Layer 5 of a small transformer language model trained on English Wikipedia (13 layers, counted from 0, width 128).
A neuron's activation on a vector x is GELU(weights . x + bias), where the dot is the dot product.
The model reads these tokens: "n" "s" " both" " exper" "ience" " p" "oints" " and" " in" "-"

The vector x that enters this layer's MLP at each token. A number n stands for (n - 128) times 0.05.
0 "n": 117, 131, 94, 150, 155, 147, 107, 146, 139, 125, 130, 130, 113, 99, 135, 63, 122, 155, 135, 111, 134, 131, 162, 164, 126, 141, 113, 10, 130, 149, 120, 248, 140, 155, 109, 160, 120, 77, 94, 98, 131, 150, 157, 119, 132, 130, 137, 112, 90, 103, 105, 176, 154, 102, 110, 145, 166, 185, 132, 152, 137, 139, 122, 88, 157, 113, 140, 115, 158, 140, 122, 156, 92, 92, 142, 97, 122, 100, 124, 82, 133, 118, 119, 142, 94, 126, 157, 150, 121, 126, 156, 134, 137, 97, 113, 109, 106, 108, 136, 121, 113, 82, 115, 147, 126, 177, 119, 153, 127, 169, 118, 124, 120, 141, 123, 113, 118, 140, 124, 140, 138, 158, 117, 145, 105, 160, 102, 153
1 "s": 120, 132, 128, 118, 95, 135, 99, 127, 121, 178, 119, 100, 132, 113, 162, 110, 134, 126, 124, 98, 120, 181, 156, 187, 151, 149, 136, 113, 101, 148, 151, 97, 108, 121, 108, 180, 96, 136, 123, 105, 102, 153, 111, 137, 134, 165, 117, 110, 115, 133, 118, 181, 147, 130, 63, 164, 138, 182, 123, 119, 137, 105, 134, 127, 163, 140, 137, 164, 180, 146, 105, 116, 147, 98, 157, 124, 86, 128, 88, 108, 74, 111, 113, 93, 141, 123, 136, 152, 167, 119, 117, 149, 157, 116, 137, 127, 103, 106, 135, 72, 58, 135, 109, 128, 153, 147, 157, 149, 102, 141, 101, 127, 125, 124, 90, 131, 112, 135, 114, 160, 145, 140, 170, 148, 102, 188, 92, 92
2 " both": 129, 140, 115, 114, 142, 110, 160, 133, 146, 156, 134, 111, 136, 111, 143, 115, 114, 120, 107, 124, 116, 186, 175, 145, 157, 142, 124, 114, 118, 144, 139, 146, 113, 142, 103, 161, 91, 80, 122, 136, 123, 132, 114, 111, 171, 186, 113, 106, 122, 137, 129, 161, 150, 123, 60, 131, 166, 169, 181, 136, 150, 122, 138, 76, 171, 102, 133, 146, 179, 125, 116, 129, 140, 106, 147, 103, 81, 108, 79, 121, 114, 132, 104, 140, 136, 147, 126, 126, 120, 144, 91, 157, 135, 90, 155, 119, 109, 77, 154, 118, 61, 77, 87, 153, 137, 140, 136, 98, 126, 150, 175, 137, 153, 136, 119, 113, 129, 144, 132, 123, 104, 145, 120, 126, 86, 193, 99, 101
3 " exper": 140, 118, 120, 87, 146, 101, 154, 124, 112, 154, 151, 122, 108, 94, 113, 97, 117, 117, 153, 146, 168, 118, 178, 109, 116, 133, 133, 140, 138, 144, 145, 122, 171, 147, 112, 124, 89, 89, 115, 147, 104, 168, 90, 150, 138, 177, 154, 131, 116, 107, 123, 149, 132, 132, 77, 144, 129, 179, 207, 120, 176, 116, 127, 118, 126, 132, 168, 120, 195, 142, 133, 151, 130, 102, 171, 132, 53, 80, 144, 96, 101, 102, 67, 133, 135, 119, 126, 134, 114, 131, 116, 134, 147, 121, 166, 122, 122, 105, 106, 114, 71, 88, 121, 118, 136, 123, 138, 158, 132, 126, 94, 147, 112, 116, 82, 104, 137, 178, 115, 187, 110, 95, 106, 165, 115, 167, 138, 126
4 "ience": 127, 113, 138, 98, 126, 113, 118, 113, 125, 107, 118, 130, 142, 148, 128, 104, 133, 105, 164, 129, 152, 181, 176, 147, 144, 143, 122, 140, 126, 169, 150, 114, 116, 130, 127, 156, 73, 94, 102, 155, 130, 160, 128, 149, 130, 168, 125, 74, 136, 132, 134, 163, 145, 120, 65, 169, 147, 172, 165, 130, 131, 109, 140, 112, 150, 119, 188, 139, 187, 142, 115, 147, 118, 118, 120, 115, 61, 80, 167, 84, 137, 93, 122, 129, 169, 126, 143, 131, 156, 101, 116, 140, 156, 132, 143, 137, 107, 91, 137, 84, 59, 73, 90, 132, 140, 112, 144, 141, 128, 123, 116, 129, 129, 125, 119, 105, 137, 150, 77, 105, 119, 137, 112, 154, 137, 150, 104, 121
5 " p": 134, 113, 123, 127, 136, 119, 110, 128, 85, 130, 138, 136, 122, 124, 107, 111, 117, 88, 159, 134, 161, 209, 192, 111, 129, 153, 103, 161, 122, 120, 168, 126, 106, 149, 119, 128, 103, 46, 123, 127, 153, 151, 74, 155, 129, 181, 97, 98, 111, 97, 129, 144, 144, 105, 63, 160, 142, 155, 164, 110, 124, 138, 135, 124, 150, 137, 163, 167, 188, 113, 138, 99, 146, 120, 156, 124, 99, 97, 128, 97, 111, 100, 117, 114, 157, 117, 137, 130, 136, 118, 114, 145, 160, 110, 132, 120, 140, 75, 162, 106, 69, 123, 100, 115, 133, 156, 122, 115, 79, 126, 177, 149, 118, 121, 93, 145, 141, 144, 137, 149, 106, 140, 140, 171, 71, 170, 116, 132
6 "oints": 135, 111, 137, 137, 116, 131, 105, 140, 109, 128, 134, 95, 131, 129, 129, 99, 121, 133, 159, 131, 114, 187, 160, 158, 130, 149, 169, 107, 113, 132, 137, 62, 148, 120, 114, 146, 93, 91, 99, 96, 185, 163, 133, 143, 138, 158, 121, 94, 146, 123, 128, 151, 118, 166, 50, 141, 136, 175, 165, 123, 164, 126, 126, 115, 158, 132, 161, 169, 185, 168, 109, 131, 143, 128, 131, 122, 82, 104, 108, 93, 92, 116, 112, 139, 151, 111, 154, 135, 136, 101, 116, 123, 151, 109, 177, 163, 116, 95, 152, 104, 66, 87, 74, 115, 160, 139, 126, 126, 107, 114, 101, 156, 115, 130, 118, 143, 166, 129, 112, 153, 117, 112, 94, 143, 123, 170, 94, 106
7 " and": 128, 118, 109, 129, 122, 116, 126, 109, 101, 118, 168, 89, 117, 140, 120, 89, 116, 137, 121, 125, 160, 143, 185, 149, 138, 150, 103, 128, 135, 118, 138, 125, 98, 147, 106, 158, 80, 103, 91, 152, 122, 153, 90, 144, 132, 151, 118, 129, 118, 103, 140, 173, 139, 125, 107, 149, 123, 169, 194, 139, 118, 140, 142, 49, 154, 140, 136, 167, 169, 161, 127, 116, 118, 132, 144, 118, 111, 92, 133, 98, 100, 98, 123, 171, 135, 170, 168, 133, 136, 118, 84, 153, 157, 106, 162, 144, 143, 72, 141, 88, 64, 134, 105, 121, 145, 125, 144, 150, 139, 140, 106, 142, 122, 131, 109, 127, 127, 148, 102, 139, 115, 127, 107, 161, 111, 177, 93, 107
8 " in": 139, 147, 121, 139, 112, 118, 120, 103, 89, 146, 142, 116, 148, 133, 105, 111, 133, 117, 147, 131, 169, 157, 164, 167, 131, 137, 132, 120, 116, 133, 147, 132, 90, 158, 113, 141, 100, 104, 82, 144, 96, 164, 110, 139, 136, 146, 104, 133, 84, 100, 92, 164, 155, 116, 52, 113, 150, 153, 174, 125, 133, 110, 139, 50, 154, 127, 143, 178, 173, 122, 131, 139, 125, 127, 143, 120, 93, 111, 115, 85, 132, 108, 112, 144, 181, 131, 143, 119, 123, 120, 134, 178, 147, 116, 148, 148, 165, 82, 132, 94, 57, 117, 111, 114, 171, 125, 157, 128, 86, 149, 152, 150, 146, 109, 117, 123, 169, 124, 118, 153, 109, 145, 112, 113, 120, 164, 101, 125
9 "-": 146, 155, 139, 109, 117, 151, 126, 135, 103, 149, 143, 84, 155, 142, 124, 109, 125, 151, 121, 111, 171, 169, 170, 146, 126, 139, 112, 108, 118, 117, 126, 106, 113, 137, 97, 136, 101, 114, 116, 107, 109, 163, 110, 118, 132, 147, 145, 99, 75, 86, 97, 171, 136, 117, 91, 99, 143, 165, 178, 127, 127, 79, 138, 81, 156, 138, 138, 149, 200, 126, 134, 122, 134, 169, 144, 155, 91, 105, 105, 102, 122, 78, 117, 135, 160, 141, 154, 139, 182, 110, 138, 140, 171, 117, 160, 118, 143, 81, 172, 90, 69, 135, 94, 110, 142, 143, 153, 162, 93, 120, 116, 161, 125, 73, 115, 153, 118, 129, 136, 129, 111, 77, 147, 147, 127, 162, 116, 136

Each question shows the input weights of one neuron of the MLP. A number n stands for (n - 128) times 0.0058.

n63 (bias -0.015): 84, 117, 146, 101, 131, 139, 119, 142, 133, 116, 97, 129, 86, 89, 181, 180, 78, 118, 110, 148, 124, 106, 126, 124, 125, 122, 178, 129, 153, 32, 156, 106, 157, 97, 108, 173, 107, 132, 109, 192, 139, 141, 103, 139, 123, 99, 206, 99, 108, 167, 94, 239, 159, 99, 162, 113, 141, 141, 98, 135, 138, 122, 120, 137, 92, 154, 122, 119, 88, 114, 120, 150, 138, 107, 111, 84, 94, 146, 125, 157, 146, 106, 171, 141, 178, 137, 151, 141, 129, 156, 106, 118, 145, 130, 122, 98, 110, 126, 128, 115, 165, 209, 118, 101, 118, 130, 173, 138, 134, 186, 70, 145, 147, 192, 117, 137, 162, 68, 166, 123, 99, 90, 91, 104, 98, 165, 53, 151
On which token does it fire most? 1 "s"

n400 (bias -0.142): 123, 150, 99, 125, 139, 120, 110, 147, 148, 118, 121, 130, 123, 127, 142, 143, 109, 134, 130, 93, 122, 133, 122, 131, 96, 131, 126, 133, 123, 98, 117, 110, 131, 115, 130, 144, 134, 123, 115, 120, 141, 143, 111, 128, 101, 122, 135, 133, 143, 125, 124, 117, 123, 157, 125, 145, 116, 105, 124, 163, 127, 138, 98, 144, 133, 139, 134, 128, 128, 128, 92, 143, 118, 111, 113, 124, 119, 134, 102, 130, 132, 141, 95, 134, 150, 135, 120, 129, 108, 122, 109, 147, 127, 125, 152, 133, 133, 121, 122, 126, 144, 136, 137, 125, 118, 117, 130, 119, 119, 140, 145, 132, 124, 134, 138, 131, 133, 125, 129, 127, 117, 137, 125, 152, 139, 138, 159, 115
On which token does it fire most? 6 "oints"

n433 (bias -0.056): 202, 101, 166, 161, 126, 143, 103, 130, 85, 129, 157, 156, 221, 150, 136, 85, 161, 91, 141, 165, 175, 120, 99, 114, 127, 149, 113, 155, 115, 133, 145, 62, 94, 139, 132, 157, 100, 138, 148, 102, 182, 113, 161, 120, 203, 115, 149, 83, 157, 97, 161, 186, 99, 117, 159, 149, 138, 152, 165, 143, 123, 119, 103, 100, 128, 144, 154, 157, 97, 170, 144, 97, 152, 146, 77, 159, 184, 130, 121, 103, 125, 122, 141, 142, 136, 114, 114, 163, 126, 137, 141, 86, 112, 138, 39, 117, 105, 141, 134, 116, 131, 122, 115, 147, 115, 130, 75, 154, 156, 126, 91, 146, 136, 78, 143, 137, 133, 157, 120, 145, 65, 184, 106, 96, 137, 75, 93, 70
On which three tokens does it fire most, strongest first? 6 "oints", 4 "ience", 7 " and"

n438 (bias -0.055): 135, 123, 118, 122, 133, 134, 133, 138, 129, 130, 127, 131, 128, 130, 121, 117, 138, 123, 125, 128, 137, 135, 132, 120, 137, 125, 132, 122, 136, 131, 133, 127, 133, 131, 143, 126, 125, 127, 134, 121, 141, 123, 131, 129, 130, 132, 135, 126, 146, 128, 128, 125, 130, 128, 134, 128, 122, 131, 126, 129, 132, 122, 117, 126, 122, 130, 120, 125, 132, 125, 123, 132, 134, 125, 126, 132, 124, 128, 133, 129, 126, 125, 128, 141, 121, 129, 120, 133, 131, 130, 122, 138, 130, 129, 125, 120, 120, 125, 125, 133, 113, 134, 134, 136, 126, 125, 128, 128, 132, 123, 118, 134, 121, 133, 129, 132, 124, 125, 126, 123, 129, 130, 125, 129, 126, 128, 128, 123
On which token does it fire most? 3 " exper"

n231 (bias -0.079): 115, 138, 125, 93, 86, 121, 95, 148, 133, 152, 119, 167, 136, 108, 100, 134, 66, 131, 172, 152, 75, 108, 83, 113, 109, 96, 115, 175, 127, 106, 86, 112, 119, 90, 121, 138, 120, 126, 120, 145, 134, 125, 157, 180, 126, 144, 162, 145, 107, 100, 105, 143, 121, 103, 128, 159, 185, 95, 144, 133, 93, 120, 141, 139, 113, 100, 126, 131, 132, 126, 167, 130, 183, 101, 123, 142, 105, 110, 147, 113, 139, 148, 107, 173, 137, 149, 140, 138, 95, 106, 126, 125, 152, 121, 148, 125, 142, 142, 100, 154, 135, 117, 138, 142, 176, 150, 94, 169, 172, 73, 102, 126, 102, 159, 163, 100, 153, 150, 98, 96, 174, 91, 112, 138, 88, 169, 103, 135
On which token does it fire most? 3 " exper"

n407 (bias -0.068): 139, 95, 112, 155, 137, 154, 114, 94, 104, 129, 106, 144, 114, 165, 145, 124, 149, 130, 132, 169, 116, 115, 124, 120, 148, 142, 102, 152, 126, 102, 157, 182, 155, 103, 170, 121, 111, 133, 149, 127, 127, 107, 127, 124, 131, 125, 128, 120, 134, 123, 101, 145, 142, 107, 154, 121, 148, 121, 121, 134, 115, 133, 127, 143, 127, 72, 151, 105, 127, 121, 145, 135, 147, 158, 110, 136, 127, 140, 133, 107, 104, 114, 155, 144, 129, 125, 122, 106, 123, 139, 136, 130, 150, 115, 108, 133, 136, 158, 143, 147, 96, 134, 150, 116, 118, 115, 154, 127, 117, 140, 150, 157, 137, 147, 85, 116, 122, 101, 125, 104, 104, 115, 152, 116, 149, 159, 102, 123
On which token does it fire most? 5 " p"

n21 (bias -0.016): 116, 95, 149, 126, 140, 149, 127, 196, 135, 97, 94, 161, 154, 118, 113, 105, 131, 125, 136, 110, 156, 110, 114, 112, 171, 148, 125, 114, 125, 132, 188, 132, 104, 89, 116, 126, 93, 130, 118, 93, 193, 132, 176, 114, 176, 111, 172, 114, 181, 113, 125, 148, 146, 162, 163, 173, 139, 145, 194, 169, 85, 148, 123, 112, 78, 88, 115, 134, 95, 121, 137, 119, 170, 75, 78, 136, 114, 166, 152, 154, 93, 71, 141, 176, 71, 138, 123, 163, 84, 111, 168, 134, 115, 101, 76, 165, 76, 131, 103, 144, 77, 108, 125, 167, 163, 80, 96, 108, 146, 148, 118, 154, 120, 128, 126, 149, 111, 142, 85, 90, 155, 148, 123, 153, 127, 87, 123, 135
On which three tokens does it fire most, strongest first? 0 "n", 4 "ience", 6 "oints"

n320 (bias -0.042): 151, 105, 156, 143, 103, 167, 91, 104, 102, 143, 148, 93, 140, 155, 140, 129, 170, 168, 138, 108, 110, 131, 114, 80, 172, 98, 124, 179, 119, 98, 110, 138, 135, 184, 122, 117, 176, 101, 142, 84, 140, 100, 111, 121, 133, 83, 114, 124, 132, 140, 138, 142, 128, 137, 121, 144, 123, 197, 146, 114, 139, 134, 176, 142, 87, 165, 131, 156, 160, 139, 212, 97, 163, 107, 97, 145, 132, 186, 79, 145, 169, 139, 175, 149, 111, 131, 65, 114, 108, 131, 125, 177, 76, 88, 130, 82, 135, 175, 90, 89, 78, 133, 111, 142, 164, 91, 91, 185, 169, 138, 113, 75, 87, 108, 112, 125, 137, 132, 119, 86, 137, 174, 172, 89, 160, 139, 79, 121
On which token does it fire most, and how strongly? 1 "s", at about 1.5

n285 (bias -0.091): 124, 140, 124, 136, 120, 126, 125, 128, 123, 111, 123, 135, 125, 123, 130, 129, 142, 130, 148, 110, 123, 140, 123, 110, 111, 127, 133, 142, 117, 119, 126, 137, 122, 144, 121, 130, 131, 122, 126, 131, 137, 148, 140, 123, 124, 126, 130, 128, 127, 121, 132, 124, 127, 122, 125, 134, 132, 132, 126, 127, 126, 120, 140, 126, 144, 117, 114, 131, 123, 138, 125, 122, 136, 129, 144, 129, 124, 134, 132, 142, 127, 121, 118, 128, 139, 133, 136, 126, 132, 119, 141, 118, 108, 119, 121, 137, 131, 148, 127, 132, 139, 117, 137, 117, 145, 146, 134, 131, 128, 122, 135, 126, 105, 134, 112, 123, 120, 122, 126, 124, 121, 118, 118, 132, 136, 123, 122, 133
On which three tokens does it fire most, strongest first? 5 " p", 0 "n", 6 "oints"

n313 (bias -0.047): 129, 126, 130, 126, 129, 124, 127, 131, 130, 127, 121, 128, 128, 134, 128, 130, 122, 116, 120, 127, 131, 128, 132, 127, 131, 122, 129, 125, 123, 126, 119, 129, 129, 119, 130, 122, 128, 126, 131, 132, 129, 123, 118, 127, 132, 123, 117, 131, 133, 128, 128, 131, 129, 128, 126, 138, 129, 130, 132, 127, 131, 123, 126, 132, 117, 133, 131, 132, 134, 127, 121, 132, 119, 135, 121, 121, 129, 121, 123, 124, 133, 126, 129, 135, 126, 133, 124, 135, 131, 138, 114, 125, 123, 124, 127, 126, 133, 129, 126, 133, 122, 128, 132, 133, 118, 138, 132, 122, 139, 124, 137, 138, 126, 116, 134, 129, 128, 127, 128, 128, 132, 133, 127, 127, 121, 128, 129, 130
On which token does it fire most? 2 " both"

n41 (bias -0.133): 51, 127, 138, 120, 130, 9, 147, 168, 91, 158, 159, 118, 178, 122, 147, 113, 175, 89, 172, 154, 111, 162, 105, 101, 111, 103, 145, 165, 123, 145, 139, 124, 168, 105, 137, 138, 105, 93, 110, 120, 137, 111, 99, 93, 142, 88, 148, 131, 141, 133, 169, 81, 138, 126, 191, 174, 112, 98, 129, 114, 142, 133, 145, 194, 133, 161, 141, 143, 117, 131, 159, 158, 109, 164, 124, 150, 58, 131, 145, 119, 174, 100, 138, 156, 92, 100, 120, 141, 141, 110, 138, 133, 125, 48, 63, 129, 133, 99, 133, 144, 107, 111, 116, 151, 154, 135, 131, 95, 131, 146, 113, 104, 152, 145, 129, 151, 148, 159, 200, 142, 153, 156, 133, 141, 95, 110, 170, 77
On which three tokens does it fire most, strongest first? 5 " p", 3 " exper", 4 "ience"

n156 (bias 0.035): 127, 131, 149, 156, 124, 164, 131, 116, 122, 136, 115, 124, 133, 107, 107, 120, 135, 110, 140, 114, 136, 99, 126, 120, 159, 127, 150, 119, 133, 133, 123, 107, 127, 135, 103, 143, 122, 105, 147, 126, 117, 138, 120, 119, 115, 143, 120, 142, 118, 127, 126, 124, 122, 123, 138, 120, 129, 127, 119, 142, 112, 140, 136, 141, 125, 126, 124, 131, 109, 106, 157, 142, 97, 135, 150, 127, 134, 114, 154, 107, 137, 134, 148, 139, 90, 121, 151, 110, 146, 136, 120, 117, 129, 120, 110, 124, 137, 133, 145, 132, 119, 136, 106, 122, 123, 119, 138, 133, 133, 141, 121, 125, 133, 142, 137, 140, 112, 127, 117, 139, 143, 146, 114, 118, 127, 115, 111, 136
On which token does it fire most? 0 "n"

n108 (bias 0.034): 128, 133, 147, 137, 115, 136, 123, 127, 151, 121, 120, 130, 113, 163, 159, 122, 125, 99, 165, 146, 134, 142, 107, 120, 157, 127, 117, 161, 104, 118, 113, 146, 139, 145, 120, 114, 122, 139, 120, 112, 96, 80, 150, 134, 139, 110, 102, 107, 179, 98, 147, 127, 115, 92, 153, 97, 167, 151, 122, 126, 125, 134, 121, 128, 136, 138, 100, 140, 171, 115, 134, 111, 136, 123, 110, 101, 144, 153, 145, 162, 132, 112, 137, 163, 99, 145, 136, 118, 139, 140, 104, 126, 98, 105, 99, 119, 140, 114, 113, 122, 126, 111, 99, 147, 110, 121, 147, 131, 128, 115, 118, 121, 133, 120, 131, 143, 157, 109, 111, 124, 149, 112, 139, 140, 117, 149, 92, 122
On which token does it fire most? 2 " both"

n317 (bias -0.045): 76, 134, 135, 145, 90, 79, 138, 97, 146, 98, 67, 120, 139, 89, 94, 165, 164, 100, 160, 145, 135, 113, 98, 87, 128, 134, 133, 73, 128, 108, 140, 78, 147, 116, 97, 144, 146, 170, 174, 119, 156, 134, 136, 106, 132, 104, 92, 122, 98, 129, 107, 145, 124, 151, 160, 125, 162, 177, 166, 162, 111, 119, 140, 173, 146, 145, 130, 142, 134, 99, 82, 176, 143, 173, 168, 177, 129, 195, 122, 97, 102, 183, 113, 118, 145, 93, 122, 145, 134, 90, 41, 174, 120, 145, 103, 174, 134, 134, 169, 90, 150, 133, 159, 136, 120, 138, 105, 186, 95, 131, 170, 179, 167, 108, 130, 146, 138, 114, 68, 129, 93, 112, 93, 177, 137, 88, 134, 133
On which token does it fire most? 6 "oints"